Layer 10 of a small transformer language model trained on English Wikipedia (14 layers, counted from 0, width 64).
A neuron's activation on a vector x is SiLU(gate . x) times (in . x), where the dot is the dot product.
The model reads these tokens: " the" " Town" " of" " C" "ave" " C" "reek" " to" " the" " east" "," " and" " the" " community" " of" " An" "the" "m" " to" " the" " north" "." " The" " area" " is" " p" "red" "omin" "ant" "ly" " r" "ural"

The vector x that enters this layer's MLP at each token. A number n stands for (n - 500) times 0.0049.
0 " the": 466,426,535,665,391,497,672,429,769,542,575,483,519,271,601,527,433,566,402,635,280,620,639,470,678,449,622,527,446,630,746,490,520,570,592,348,681,427,760,643,421,571,655,477,547,479,669,592,560,445,416,529,620,416,552,597,243,596,563,289,355,396,394,628
1 " Town": 591,405,346,670,446,709,395,593,487,563,438,511,258,434,433,635,517,313,719,472,195,570,449,510,402,481,665,548,330,479,370,567,407,383,461,303,642,641,657,451,367,660,363,484,346,379,642,498,560,502,452,586,469,518,362,331,598,412,434,71,286,362,383,643
2 " of": 446,539,272,612,473,514,786,447,551,471,447,474,474,259,820,689,585,678,549,532,144,543,543,450,427,411,504,520,400,623,641,523,409,389,583,334,685,503,512,419,156,554,619,492,537,492,669,621,668,512,390,568,436,480,459,317,559,550,531,300,403,498,393,427
3 " C": 513,532,470,573,566,593,411,444,527,701,447,476,627,399,555,699,584,553,683,418,144,479,493,539,335,582,455,386,573,496,321,579,501,221,511,409,544,562,486,487,192,441,615,502,592,462,694,551,881,588,607,573,540,421,464,330,539,642,167,394,534,540,340,567
4 "ave": 596,483,323,607,496,734,509,535,386,584,384,600,474,471,565,708,517,439,472,515,23,548,437,505,157,464,684,465,364,365,397,584,365,377,506,308,710,578,498,525,165,466,435,541,427,426,586,516,521,524,475,490,404,486,375,388,721,558,544,208,403,516,459,499
5 " C": 499,489,514,555,581,676,483,451,609,703,459,432,643,475,432,718,504,548,611,446,119,537,490,554,365,619,523,337,555,491,371,512,570,257,513,407,564,614,529,484,171,410,530,492,533,364,729,639,919,569,553,568,600,447,503,314,524,621,227,446,549,426,265,567
6 "reek": 572,422,303,648,500,612,453,567,466,500,422,472,434,445,459,669,318,527,610,439,68,676,372,519,294,574,799,585,277,507,484,662,461,372,548,250,682,566,647,441,215,473,343,484,445,279,572,449,569,412,529,588,413,611,313,481,589,500,600,316,377,470,420,495
7 " to": 441,473,273,555,616,543,540,377,569,523,587,381,566,497,656,602,459,756,542,479,182,719,508,403,300,490,598,549,358,605,679,387,202,522,478,568,771,570,541,476,141,529,631,487,492,445,672,547,623,611,498,546,679,370,375,351,559,469,499,302,497,585,497,525
8 " the": 555,419,429,696,500,520,552,429,575,485,589,501,658,198,572,592,540,586,518,459,269,631,680,353,508,462,530,522,286,591,771,462,303,465,605,297,654,334,675,633,325,638,568,418,442,475,655,456,520,508,555,413,547,431,435,463,294,572,601,294,417,373,530,523
9 " east": 566,414,343,643,517,635,315,537,493,464,454,419,455,365,438,503,562,357,824,479,413,722,436,410,342,406,657,613,202,580,493,490,573,420,335,419,770,731,558,446,223,706,258,438,547,309,672,384,691,527,441,527,664,343,280,397,426,438,581,307,374,439,575,642
10 ",": 409,527,379,549,432,482,571,400,611,633,487,559,350,465,581,540,454,566,484,582,244,600,495,328,338,504,671,602,207,716,773,395,386,648,367,293,662,412,652,562,262,604,487,573,563,426,482,448,608,608,487,614,516,380,409,429,462,596,555,425,306,563,500,523
11 " and": 332,471,435,620,537,521,591,372,582,562,533,592,454,400,583,547,447,611,536,460,208,671,518,282,332,528,560,472,200,632,797,334,330,622,418,354,630,509,632,605,298,578,545,590,528,486,532,494,537,544,482,575,559,384,483,506,525,482,469,275,406,566,625,592
12 " the": 456,367,479,670,538,513,499,449,471,391,556,464,545,322,568,645,564,481,541,429,241,643,646,328,498,489,506,541,245,506,768,483,363,472,532,209,541,443,771,572,414,641,644,415,495,499,661,405,531,572,532,500,464,368,391,564,321,567,498,292,478,309,584,471
13 " community": 553,334,306,650,496,593,519,494,459,505,376,492,318,430,299,582,294,357,567,549,188,547,451,417,363,405,729,594,188,445,470,463,400,591,308,234,783,624,777,523,306,518,491,510,467,403,551,411,455,408,466,538,409,507,335,415,444,371,549,226,565,512,523,606
14 " of": 394,570,416,652,498,486,753,387,558,443,464,539,496,168,667,648,381,632,501,572,201,575,597,432,544,385,555,538,348,740,699,441,393,520,421,253,666,537,584,399,177,632,657,461,550,532,616,655,625,490,428,580,428,459,359,426,476,561,458,306,428,483,475,442
15 " An": 569,577,470,647,594,540,383,419,528,501,583,553,492,231,644,614,305,276,609,451,212,625,599,456,418,682,576,428,501,545,399,717,380,267,612,265,543,300,416,494,328,452,658,580,381,329,653,510,705,361,641,622,407,523,412,597,383,683,430,182,436,520,514,394
16 "the": 677,396,405,783,694,483,377,450,549,412,453,412,423,351,719,671,346,518,481,442,212,606,692,471,306,579,485,435,453,478,468,583,436,164,579,179,705,472,578,401,415,286,488,479,508,479,639,361,513,481,554,535,574,724,304,610,669,607,416,291,390,354,395,617
17 "m": 432,513,418,635,530,435,517,415,398,506,427,577,252,346,569,525,393,569,621,576,82,710,665,525,467,356,784,431,351,504,405,496,421,232,382,310,549,596,492,374,378,404,299,617,446,233,571,237,627,500,602,594,408,537,342,474,566,615,540,363,389,556,558,463
18 " to": 360,465,276,565,654,584,540,362,573,474,540,357,525,500,665,589,442,684,533,469,160,781,498,425,273,506,574,573,424,576,611,413,246,449,371,553,780,609,486,402,177,534,621,472,496,490,702,510,592,570,504,595,696,349,305,350,548,453,439,264,488,636,519,483
19 " the": 516,387,435,693,484,547,509,395,516,432,559,527,649,185,546,619,539,557,531,410,263,662,634,340,459,475,520,568,249,564,758,454,314,436,545,240,615,331,705,578,386,613,548,409,426,510,665,413,505,474,559,441,524,411,363,498,296,593,577,324,420,387,568,491
20 " north": 543,406,282,637,518,589,296,472,493,467,454,386,433,388,437,525,540,322,786,500,424,781,487,376,378,458,617,649,208,590,466,486,550,436,367,392,757,703,584,425,298,682,270,412,552,264,643,362,656,521,424,556,652,382,200,386,413,434,572,274,342,471,564,563
21 ".": 466,409,576,539,523,522,505,462,699,630,414,552,346,486,667,570,542,704,384,717,337,578,503,440,604,393,666,535,444,662,708,461,455,592,663,296,623,471,685,705,435,392,397,643,494,581,642,819,613,456,340,544,586,315,557,458,400,617,510,167,350,592,531,720
22 " The": 399,353,514,575,594,538,439,435,434,391,559,415,453,275,497,649,509,358,467,467,189,667,571,332,506,588,475,390,300,469,730,533,420,472,535,193,567,532,754,469,465,610,678,592,502,473,732,461,587,570,585,603,458,432,414,625,392,508,531,308,461,265,448,394
23 " area": 364,351,241,562,592,511,617,506,334,628,442,402,439,470,463,516,359,298,554,535,213,475,494,242,316,529,779,496,190,419,546,504,404,587,284,288,730,676,729,681,306,624,418,601,579,318,716,432,513,482,529,660,462,527,355,471,555,519,606,281,498,368,489,531
24 " is": 248,404,429,664,437,558,257,362,712,414,437,546,561,528,515,583,345,385,518,473,327,677,527,327,485,394,779,458,406,612,719,367,461,582,343,227,559,359,546,686,277,661,610,449,557,275,606,481,587,597,547,622,394,454,362,521,623,517,483,199,568,542,435,467
25 " p": 598,371,479,568,253,497,581,346,792,653,264,495,391,360,461,576,655,547,452,376,280,593,639,554,141,391,533,305,492,409,329,391,462,348,496,322,527,621,426,648,429,399,628,452,589,490,760,529,739,576,589,685,279,321,420,427,380,483,296,415,466,456,527,647
26 "red": 599,578,699,657,535,524,580,488,675,485,299,457,507,505,597,510,409,478,467,312,417,679,502,706,289,386,591,460,639,252,436,647,453,399,180,313,626,526,570,531,421,440,521,380,563,492,827,358,890,492,403,714,355,557,494,577,417,457,645,519,221,505,438,458
27 "omin": 443,389,441,638,615,648,504,472,556,509,334,452,487,490,469,740,142,410,489,462,445,683,616,565,439,449,634,367,697,168,335,599,531,589,493,234,584,548,566,710,287,366,545,426,430,548,657,231,599,356,492,641,545,513,667,451,613,527,602,426,289,611,658,467
28 "ant": 662,445,676,818,576,582,507,330,591,496,528,621,341,202,365,840,280,469,447,302,375,653,486,654,375,243,629,367,240,476,523,577,633,539,305,309,510,556,588,374,318,409,481,430,475,453,682,335,752,372,359,595,505,401,514,554,578,498,588,526,382,565,743,454
29 "ly": 547,521,475,605,461,558,440,282,702,468,421,628,439,466,450,672,238,424,582,314,146,763,390,466,390,323,660,388,275,607,611,381,439,635,438,407,675,372,686,662,253,512,527,172,623,464,484,427,683,473,466,592,480,551,394,457,582,483,563,398,476,704,542,564
30 " r": 580,473,525,520,633,330,326,298,392,553,397,409,640,444,483,562,386,455,678,222,261,537,569,412,371,527,644,613,606,429,572,416,478,525,465,230,697,409,433,330,284,491,636,509,369,347,853,558,653,573,587,781,492,200,459,517,390,438,368,514,299,427,667,546
31 "ural": 590,458,570,693,531,510,619,572,460,439,610,454,326,195,369,809,283,450,521,307,210,549,608,544,125,257,620,608,300,535,557,615,614,632,289,279,498,608,666,343,299,530,504,495,370,346,678,381,698,495,489,527,533,654,382,571,453,494,474,368,396,479,598,611

Each question shows the input weights of one neuron of the MLP. A number n stands for (n - 500) times 0.0036.

n32 gate: 517,461,536,292,500,448,510,477,611,502,501,517,465,474,404,421,462,432,436,451,569,503,580,463,490,459,484,458,475,599,436,607,527,334,484,533,450,470,507,394,512,522,428,606,465,615,457,486,389,522,416,506,603,581,547,538,437,489,539,625,335,520,477,447
n32 in: 464,470,375,417,522,433,287,410,449,608,491,556,386,522,516,379,612,522,576,295,582,248,518,468,471,384,622,308,520,454,479,363,464,421,636,618,795,623,511,514,507,589,510,440,529,436,485,621,324,517,414,510,461,522,481,651,478,397,456,277,610,726,226,329
Which token does this neuron like most? 31 "ural"

n137 gate: 533,453,599,530,548,473,549,482,468,509,510,475,515,496,586,533,551,521,491,514,557,500,515,539,419,475,525,443,453,735,629,439,384,622,590,467,406,461,478,446,481,480,558,496,431,554,431,570,506,522,570,473,493,338,554,421,514,383,513,490,428,543,415,605
n137 in: 557,499,528,398,540,596,358,472,441,536,486,468,413,471,562,488,447,428,550,612,425,507,411,532,448,562,361,532,512,461,606,401,302,525,575,544,607,325,432,481,421,464,401,345,351,418,463,551,315,519,524,447,519,508,517,535,630,492,452,544,425,479,464,307
Which token does this neuron like most? 7 " to"

n179 gate: 415,481,498,459,489,354,424,630,520,646,628,549,540,439,447,586,544,508,529,531,573,571,306,453,467,472,407,490,367,462,334,646,538,541,471,393,450,550,488,444,617,556,639,520,613,595,549,521,514,594,615,408,517,477,672,493,404,681,604,455,444,481,403,498
n179 in: 432,576,550,467,579,543,612,436,392,645,360,312,362,431,475,469,448,528,381,357,602,559,484,517,518,545,491,358,471,566,495,531,596,501,450,474,440,570,392,343,520,515,538,383,676,483,404,701,537,563,501,481,558,530,603,532,673,525,554,407,469,267,536,475
Which token does this neuron like most? 13 " community"

n175 gate: 453,466,388,425,653,566,472,534,514,495,558,468,556,550,647,466,395,540,365,526,593,486,482,409,673,550,460,468,567,467,278,476,538,628,385,434,507,480,446,532,683,502,535,492,513,462,653,473,378,545,392,546,579,424,516,347,437,528,382,660,576,447,440,506
n175 in: 526,461,408,578,606,487,531,507,537,489,433,541,554,527,458,463,470,535,308,458,399,569,448,482,471,487,609,566,566,532,470,397,670,638,569,655,464,382,672,509,583,515,473,419,476,375,567,504,663,373,589,481,364,313,493,410,436,585,681,496,430,403,470,532
On which three tokens does it fire most, strongest first? 27 "omin", 16 "the", 3 " C"

n57 gate: 321,561,573,550,313,456,410,483,483,546,459,549,612,443,369,456,499,551,339,571,425,371,501,518,493,402,503,481,421,633,616,432,383,345,516,503,334,454,560,539,373,483,466,531,458,474,420,599,452,634,541,506,579,659,461,522,484,518,444,492,499,573,554,503
n57 in: 494,539,438,595,509,558,607,528,462,560,492,556,419,533,626,529,386,485,426,557,516,605,542,358,459,561,325,406,551,509,510,495,448,633,466,378,336,433,453,625,565,449,590,561,525,524,507,413,603,630,458,449,463,513,619,478,496,490,513,542,477,433,572,505
On which token does it fire most, and how strongly? 11 " and", at about 2.7

n56 gate: 470,572,535,468,589,497,661,609,482,464,628,541,611,484,547,467,430,553,593,458,507,719,359,554,445,586,517,494,402,507,496,378,688,584,561,539,305,524,497,602,499,384,420,507,619,579,467,576,498,444,435,519,659,389,608,403,493,550,697,529,425,517,434,522
n56 in: 643,487,460,500,555,539,575,542,532,382,457,622,434,532,637,400,560,433,461,535,504,606,485,440,280,404,382,613,524,615,403,602,562,375,588,536,529,410,616,428,500,598,498,494,445,358,482,612,538,299,474,443,466,461,541,615,554,508,492,502,449,482,529,633
Which token does this neuron like most? 21 "."

n48 gate: 437,454,494,582,545,430,415,421,414,438,482,529,597,545,386,406,543,597,504,509,403,496,558,572,517,524,452,384,627,489,612,484,490,479,582,516,521,489,356,581,534,380,492,504,556,645,396,394,467,495,549,474,485,568,516,503,506,569,516,550,435,521,504,472
n48 in: 406,594,599,532,416,575,508,621,526,531,338,504,772,347,496,451,373,524,550,493,488,457,491,553,395,700,387,458,555,526,582,305,411,491,475,316,500,530,393,593,484,467,451,559,442,586,588,444,549,400,507,473,631,500,619,536,414,616,607,425,530,585,465,704
Which token does this neuron like most? 27 "omin"

n122 gate: 342,536,676,445,429,439,424,489,603,407,424,483,548,467,626,494,499,423,434,528,409,460,564,539,428,634,522,586,447,455,472,512,558,427,468,585,502,585,520,617,418,524,439,393,459,445,496,582,400,465,368,577,487,602,512,444,448,577,433,494,538,409,651,464
n122 in: 444,607,599,398,468,498,491,556,582,434,545,512,552,514,506,484,544,404,412,506,567,451,537,487,533,567,413,516,476,478,529,418,581,492,478,502,459,521,476,549,535,510,387,444,506,558,481,489,419,445,545,486,509,506,627,449,462,542,462,580,510,484,559,496
Which token does this neuron like most? 7 " to"

n180 gate: 464,496,602,448,466,533,569,504,490,400,483,454,557,482,500,441,537,426,457,523,636,472,554,453,476,460,423,524,422,512,521,532,488,426,403,463,532,500,493,514,501,515,516,555,485,542,499,499,464,470,517,458,506,461,486,504,459,454,480,542,559,506,565,517
n180 in: 273,575,445,523,716,904,535,435,564,453,425,723,407,799,675,463,737,650,297,487,414,633,532,630,324,614,527,691,373,393,380,180,723,755,533,472,390,540,329,552,432,624,714,243,438,363,891,394,583,344,367,486,356,565,524,575,351,973,552,467,731,155,475,602
On which two tokens does it fire most, strongest first? 12 " the", 19 " the"

n169 gate: 309,524,523,548,491,547,538,461,496,465,598,644,561,483,635,578,590,508,549,456,527,473,493,457,673,543,435,542,601,432,480,438,560,516,498,532,505,441,497,586,536,457,549,475,554,423,674,430,414,484,462,449,517,470,439,515,321,496,561,558,475,603,485,409
n169 in: 475,570,518,645,412,588,563,408,327,380,508,537,410,617,605,402,524,560,515,746,413,403,522,746,331,694,544,517,601,552,500,601,522,467,495,469,444,543,491,576,475,507,560,347,610,559,593,231,471,597,370,615,322,547,508,525,289,548,435,616,457,533,629,812
On which token does it fire most, and how strongly? 0 " the", at about 0.69

n64 gate: 402,620,578,489,312,674,519,524,490,598,467,500,469,656,406,594,580,457,460,470,482,451,426,418,538,580,409,378,537,533,496,326,450,382,503,466,453,397,468,535,464,503,379,383,606,538,542,615,499,509,457,414,623,482,528,479,524,386,614,568,548,540,487,454
n64 in: 322,494,513,367,448,404,398,524,386,589,468,604,533,556,438,559,582,566,532,427,393,541,801,536,435,567,502,601,643,511,461,513,429,497,490,486,441,465,544,428,575,494,524,420,563,344,533,511,612,434,472,503,416,510,644,508,482,580,427,615,549,423,492,449
On which token does it fire most, and how strongly? 5 " C", at about 2.3

n54 gate: 498,525,582,350,469,508,511,611,488,646,531,450,614,528,562,480,429,523,547,469,550,432,664,527,426,500,553,390,578,480,535,476,458,418,517,517,468,523,482,497,501,489,477,479,381,540,387,615,561,616,257,387,543,526,354,372,405,489,614,395,483,409,462,558
n54 in: 458,440,468,473,467,492,434,514,432,576,542,490,490,458,512,492,439,407,522,574,647,418,538,521,447,434,597,492,545,418,588,541,502,591,571,481,593,598,588,546,511,450,334,478,473,437,512,554,509,499,527,466,480,509,411,280,523,452,510,472,461,339,582,533
On which two tokens does it fire most, strongest first? 21 ".", 1 " Town"

n59 gate: 467,425,579,434,423,452,368,572,523,560,529,417,529,285,404,426,523,466,514,454,499,420,641,511,421,476,309,617,492,560,558,455,441,373,555,547,536,484,448,462,554,632,483,505,362,507,549,538,483,399,525,490,510,634,584,535,418,513,538,584,573,561,439,580
n59 in: 528,496,547,460,343,479,627,409,503,429,523,530,635,558,543,583,525,298,512,473,301,435,564,632,706,596,471,731,423,368,475,633,571,520,549,569,427,631,588,671,628,438,651,467,435,483,641,481,519,633,456,545,439,438,348,491,504,492,504,594,468,194,575,515
Which token does this neuron like most? 19 " the"

n10 gate: 479,371,518,419,471,579,547,617,514,438,534,471,432,428,594,463,400,537,644,626,501,395,492,487,438,521,384,448,651,509,708,424,471,394,593,414,471,449,423,418,500,364,473,441,460,566,393,511,566,507,389,520,728,650,523,575,410,560,667,560,401,446,511,574
n10 in: 534,672,425,590,660,481,575,475,463,511,448,539,550,376,561,507,491,448,571,559,539,427,583,474,463,439,513,536,522,564,593,450,491,567,481,389,506,438,505,538,484,456,379,567,461,560,324,360,547,629,465,579,464,474,423,608,490,506,547,496,489,499,516,559
On which token does it fire most, and how strongly? 16 "the", at about 2.9

n18 gate: 428,552,445,419,422,364,542,488,475,520,525,565,559,517,455,535,560,378,448,422,496,461,395,510,571,482,253,523,419,412,498,477,414,656,496,530,616,314,502,657,557,635,556,473,594,492,491,458,531,456,524,481,355,470,556,672,480,423,361,483,546,551,577,437
n18 in: 440,341,438,551,363,454,605,638,496,518,435,337,550,407,507,533,398,395,566,427,611,444,524,414,548,475,566,478,495,553,520,584,434,204,508,512,509,602,433,415,542,475,383,440,361,381,463,502,518,498,491,538,530,525,488,360,602,596,389,518,531,521,487,443
Which token does this neuron like most? 21 "."

n79 gate: 453,548,574,376,527,440,427,448,353,554,615,488,571,554,409,519,421,570,620,467,589,552,619,464,580,473,474,440,603,507,528,548,463,585,572,445,472,467,555,484,472,503,518,472,525,562,374,531,543,542,444,451,554,551,497,585,462,346,681,417,525,488,522,402
n79 in: 606,490,601,578,607,457,521,523,252,734,575,459,443,565,472,359,466,473,472,250,419,329,563,665,375,509,492,457,576,568,451,467,296,515,379,407,424,416,317,403,570,628,541,473,633,491,474,534,465,368,379,514,518,401,522,687,500,455,629,407,603,717,294,589
On which token does it fire most, and how strongly? 20 " north", at about 0.65

n74 gate: 466,434,549,470,453,438,615,352,591,560,498,531,620,442,548,450,506,450,541,384,483,480,510,424,397,544,466,612,583,565,589,383,506,389,515,489,434,452,564,477,582,589,395,484,535,599,500,435,371,468,412,549,419,399,465,619,306,473,352,537,629,489,485,518
n74 in: 568,587,305,462,541,490,554,537,509,446,462,667,560,486,467,604,547,547,559,622,564,497,478,461,398,437,396,453,285,484,636,504,518,427,487,611,534,449,634,558,427,666,611,417,423,498,381,458,326,431,449,441,505,345,454,526,428,540,335,446,484,621,495,486
On which three tokens does it fire most, strongest first? 19 " the", 12 " the", 8 " the"

n25 gate: 597,514,514,624,568,552,526,542,465,605,519,430,516,494,469,444,566,535,452,512,679,405,553,462,504,563,487,342,663,526,518,459,533,646,477,416,349,512,646,463,626,560,608,526,517,435,443,438,415,529,446,408,394,591,496,493,562,442,412,405,608,526,420,525
n25 in: 536,338,447,459,440,596,533,575,345,502,458,455,607,448,389,519,407,433,466,498,553,486,429,347,473,454,421,240,582,425,461,462,427,568,558,333,604,360,527,445,565,662,319,536,498,494,540,601,435,520,513,450,453,437,564,608,426,478,497,603,660,529,424,493
Which token does this neuron like most? 26 "red"

n104 gate: 445,506,471,423,463,602,543,498,442,366,493,440,471,503,471,438,588,526,508,512,561,594,492,588,478,400,526,376,599,559,533,574,423,466,602,521,332,510,614,496,433,470,503,577,440,662,481,575,533,583,650,477,591,507,481,613,698,469,510,516,528,446,689,474
n104 in: 482,378,667,590,700,509,395,498,454,469,410,451,515,496,509,456,525,462,313,305,508,470,443,500,406,471,541,490,438,520,546,425,547,513,573,521,454,498,564,419,407,575,560,514,499,471,580,517,448,359,444,573,669,446,604,494,471,559,474,447,579,589,482,413
Which token does this neuron like most? 17 "m"

n47 gate: 521,527,540,484,391,545,592,550,560,547,391,534,486,464,460,503,480,529,488,486,557,637,291,448,567,452,536,400,546,571,415,645,596,668,497,503,341,464,448,443,469,440,472,546,553,523,561,478,461,605,497,510,581,477,551,463,483,533,482,491,522,473,563,574
n47 in: 575,456,480,489,471,438,536,595,439,552,486,512,502,570,368,536,379,443,442,563,506,464,336,584,568,511,467,441,605,574,540,550,501,555,292,536,468,524,526,406,572,533,458,455,505,530,442,385,467,442,483,536,516,452,417,513,448,619,551,514,375,536,427,641
Which token does this neuron like most? 2 " of"

n22 gate: 425,518,468,428,407,415,453,462,413,499,558,577,588,486,572,671,504,522,458,476,645,435,500,516,566,536,462,529,407,399,525,511,477,662,491,517,579,429,432,583,486,499,509,692,486,565,542,476,507,571,618,584,427,442,504,521,453,395,454,511,576,348,422,373
n22 in: 465,587,552,536,629,453,713,540,483,550,566,335,549,565,383,387,381,364,331,541,521,512,612,588,503,630,674,494,495,462,628,429,447,613,506,496,461,610,637,436,528,573,381,426,664,468,433,493,564,517,477,475,493,472,493,479,439,500,533,529,407,442,569,604
Which token does this neuron like most? 3 " C"

n98 gate: 489,405,489,569,471,356,670,477,482,494,575,491,461,565,539,642,472,414,617,733,505,470,386,451,544,545,569,504,521,540,465,623,561,425,430,541,478,524,508,569,488,534,549,413,410,592,525,393,465,542,425,494,521,393,262,494,472,533,416,608,436,581,558,605
n98 in: 562,517,554,493,571,602,377,557,547,518,423,498,526,509,533,502,546,554,482,320,391,598,600,472,485,505,599,514,487,437,525,458,415,533,443,473,577,489,588,428,430,466,501,598,568,353,522,592,520,486,442,550,452,586,523,434,492,518,523,360,547,515,456,362
Which token does this neuron like most? 20 " north"

n34 gate: 532,515,524,548,416,541,402,529,402,496,585,448,681,566,515,445,565,613,589,577,437,289,501,639,447,472,528,483,438,686,539,497,503,452,533,564,555,506,574,518,522,445,527,297,418,434,451,338,520,384,597,503,400,708,529,508,449,577,530,380,571,452,566,601
n34 in: 477,544,467,505,420,566,500,564,554,348,524,535,502,552,439,340,524,512,521,377,536,561,356,679,531,493,385,577,383,506,713,547,514,543,579,425,534,486,526,451,391,385,524,433,463,470,627,476,532,557,650,491,642,571,565,467,518,617,535,519,425,368,544,350
On which three tokens does it fire most, strongest first? 8 " the", 19 " the", 6 "reek"

n7 gate: 572,517,467,538,510,553,472,378,586,665,633,514,463,535,431,411,555,603,607,461,560,636,626,454,550,368,571,502,500,496,654,443,447,519,540,500,585,467,478,504,580,567,552,585,590,638,459,653,381,424,535,466,549,467,601,445,473,522,503,527,496,435,521,462
n7 in: 480,514,464,603,493,507,589,604,619,613,762,450,516,480,529,405,369,515,589,584,540,514,498,538,501,530,578,434,635,586,599,554,554,592,585,384,397,546,486,598,568,660,424,492,485,591,486,321,579,471,454,526,543,518,627,463,360,467,412,346,449,490,597,528
On which three tokens does it fire most, strongest first? 0 " the", 21 ".", 8 " the"

n159 gate: 465,722,386,451,496,671,531,486,422,495,424,570,620,591,520,621,504,604,547,570,532,599,328,537,508,535,381,526,513,558,616,381,446,506,413,474,521,334,638,508,494,540,497,513,534,480,623,444,608,525,623,424,422,525,458,497,415,495,581,506,422,505,355,611
n159 in: 552,448,393,538,522,428,463,561,485,681,590,568,533,505,578,384,437,461,571,420,563,621,545,472,454,505,598,547,510,566,453,587,486,620,493,531,432,456,489,464,474,471,535,509,594,480,562,502,522,503,528,602,462,391,383,494,461,499,538,407,444,486,440,486
On which two tokens does it fire most, strongest first? 10 ",", 7 " to"

n30 gate: 515,486,576,630,497,420,537,614,581,565,291,394,602,534,548,581,373,524,557,462,500,541,585,485,544,422,438,389,474,522,574,536,468,518,541,533,472,489,441,545,589,604,635,574,439,521,483,552,380,580,442,411,480,377,494,511,430,467,515,609,555,557,518,526
n30 in: 509,556,427,463,569,613,427,503,420,334,557,544,455,468,559,495,527,447,395,579,420,506,586,554,472,459,605,452,339,546,427,412,642,477,488,439,449,568,455,618,524,400,622,425,438,470,525,564,626,415,484,356,493,549,478,499,455,470,492,614,464,431,716,506
Which token does this neuron like most? 12 " the"

n177 gate: 411,513,615,515,499,577,564,377,504,490,459,649,506,435,567,513,532,592,528,519,600,516,411,495,467,408,611,682,554,430,676,441,525,679,437,515,434,468,522,578,555,487,465,451,594,530,532,525,606,506,441,379,503,535,534,601,441,420,473,494,402,534,520,405
n177 in: 504,640,470,499,440,515,569,600,523,449,341,440,439,470,465,533,548,499,510,731,607,549,476,545,581,520,586,577,540,444,462,576,549,522,453,533,445,514,565,653,472,641,518,482,488,502,686,540,454,390,584,558,341,338,516,499,326,395,414,501,485,562,595,504
On which three tokens does it fire most, strongest first? 21 ".", 26 "red", 0 " the"

n136 gate: 407,477,510,449,625,516,583,518,483,534,384,461,476,495,564,468,513,482,457,382,398,381,569,565,563,347,498,522,490,536,571,421,648,500,293,594,520,506,492,501,534,569,611,579,460,544,447,535,461,427,453,531,585,617,671,622,581,481,457,474,513,617,543,544
n136 in: 545,543,457,490,586,531,445,569,584,485,430,435,396,556,579,457,471,561,409,492,449,509,293,478,444,417,458,485,453,571,404,403,620,560,586,541,452,512,250,519,476,383,539,308,638,453,601,547,520,317,677,512,490,534,447,476,419,495,585,401,532,475,330,496
On which token does it fire most, and how strongly? 12 " the", at about 0.56

n23 gate: 453,388,440,467,427,454,417,447,541,513,380,473,319,544,479,476,570,439,538,517,506,400,494,396,532,447,514,419,545,553,476,567,522,325,677,490,632,479,441,505,401,628,431,489,419,541,505,536,439,478,443,466,596,629,550,641,604,480,366,493,532,659,483,437
n23 in: 509,481,470,526,500,469,485,374,543,521,523,479,498,566,439,449,533,495,508,412,438,530,433,489,372,542,571,527,571,537,412,522,442,490,569,433,590,526,498,495,443,439,503,539,452,524,515,463,538,382,527,452,556,518,512,556,563,540,485,446,446,547,470,502
On which three tokens does it fire most, strongest first? 16 "the", 1 " Town", 4 "ave"

n117 gate: 443,474,600,506,575,325,510,360,508,513,401,562,533,486,484,659,573,544,435,489,595,373,355,353,582,562,560,407,334,524,452,473,560,410,671,616,523,480,482,527,452,413,427,527,451,418,525,602,421,509,403,542,533,455,575,536,481,457,528,536,531,539,551,470
n117 in: 523,470,489,525,510,549,576,488,428,371,459,370,375,496,467,617,512,553,439,556,526,479,561,461,498,571,402,558,569,462,539,399,528,512,529,550,241,524,454,561,535,472,384,358,393,368,702,591,546,444,403,551,487,433,550,627,499,464,508,371,653,480,373,405
On which token does it fire most, and how strongly? 21 ".", at about 0.76

n121 gate: 491,474,494,455,453,549,572,481,498,625,618,600,462,456,429,502,507,547,409,634,551,383,537,541,589,430,539,586,434,486,491,492,567,521,447,507,491,504,456,550,511,525,405,399,476,418,598,535,665,478,398,467,427,612,487,621,332,620,523,453,785,444,516,474
n121 in: 469,405,442,512,513,509,643,608,585,499,609,521,412,491,529,671,512,484,541,642,512,478,566,584,536,409,470,446,495,492,436,540,506,481,602,383,457,590,472,527,518,619,530,486,442,591,545,437,486,529,600,523,573,551,500,440,646,522,480,526,601,443,404,402
On which token does it fire most, and how strongly? 31 "ural", at about 0.82

n135 gate: 549,417,567,597,526,433,400,457,496,483,477,550,397,605,483,448,375,513,490,647,499,612,596,452,640,438,460,467,509,562,455,528,603,655,397,357,496,386,458,502,621,516,494,618,482,619,505,520,562,545,602,546,468,476,499,481,419,539,626,562,383,489,455,547
n135 in: 422,396,531,550,524,479,522,529,483,467,547,472,508,588,423,567,463,368,412,511,586,525,494,394,501,500,581,445,464,461,563,458,526,591,423,462,461,526,463,608,500,485,514,404,393,553,500,450,491,691,394,455,552,453,449,452,517,352,596,452,520,499,491,459
On which two tokens does it fire most, strongest first? 24 " is", 27 "omin"

n80 gate: 486,428,572,275,503,671,549,424,500,463,514,514,508,457,540,393,590,570,561,514,484,496,408,507,462,457,449,439,516,530,635,368,435,502,678,547,457,387,477,487,568,454,459,571,428,610,639,596,377,534,548,322,536,592,425,642,406,519,628,433,488,480,421,515
n80 in: 476,539,555,450,588,549,451,562,580,542,456,605,650,501,571,391,576,588,547,440,461,547,499,556,532,608,562,603,585,405,260,480,435,392,685,479,533,404,462,541,533,422,575,609,421,481,520,434,407,463,410,289,478,421,396,590,488,607,541,261,601,479,313,576
On which token does it fire most, and how strongly? 21 ".", at about 2.4

n156 gate: 519,619,552,496,504,425,482,577,490,470,612,593,507,419,457,343,500,549,457,442,548,534,501,504,481,467,440,592,485,511,462,440,479,533,500,404,602,549,401,488,631,454,478,556,597,499,484,484,520,394,602,449,456,532,534,524,364,529,528,485,547,502,333,446
n156 in: 638,503,668,522,446,336,667,754,393,368,515,536,527,446,597,501,397,398,603,709,498,456,394,616,474,602,459,536,409,559,671,507,401,477,406,608,295,734,564,589,480,270,485,356,561,539,560,369,552,580,529,617,502,382,528,260,512,465,590,569,390,260,808,636
Which token does this neuron like most? 24 " is"

n35 gate: 488,448,440,430,442,501,447,476,439,561,713,485,604,444,354,462,565,561,554,489,467,527,537,537,423,430,408,382,433,756,654,416,440,400,618,502,528,441,511,520,520,448,568,446,400,496,458,523,493,538,527,475,467,487,490,599,471,432,444,470,587,620,469,418
n35 in: 506,488,585,413,403,465,493,544,488,436,522,497,693,442,618,428,541,394,368,370,428,588,521,554,423,490,360,630,487,671,500,404,352,459,454,546,396,558,537,479,419,554,535,680,511,500,435,475,570,495,554,562,404,492,452,568,343,536,426,440,656,458,642,678
On which two tokens does it fire most, strongest first? 19 " the", 8 " the"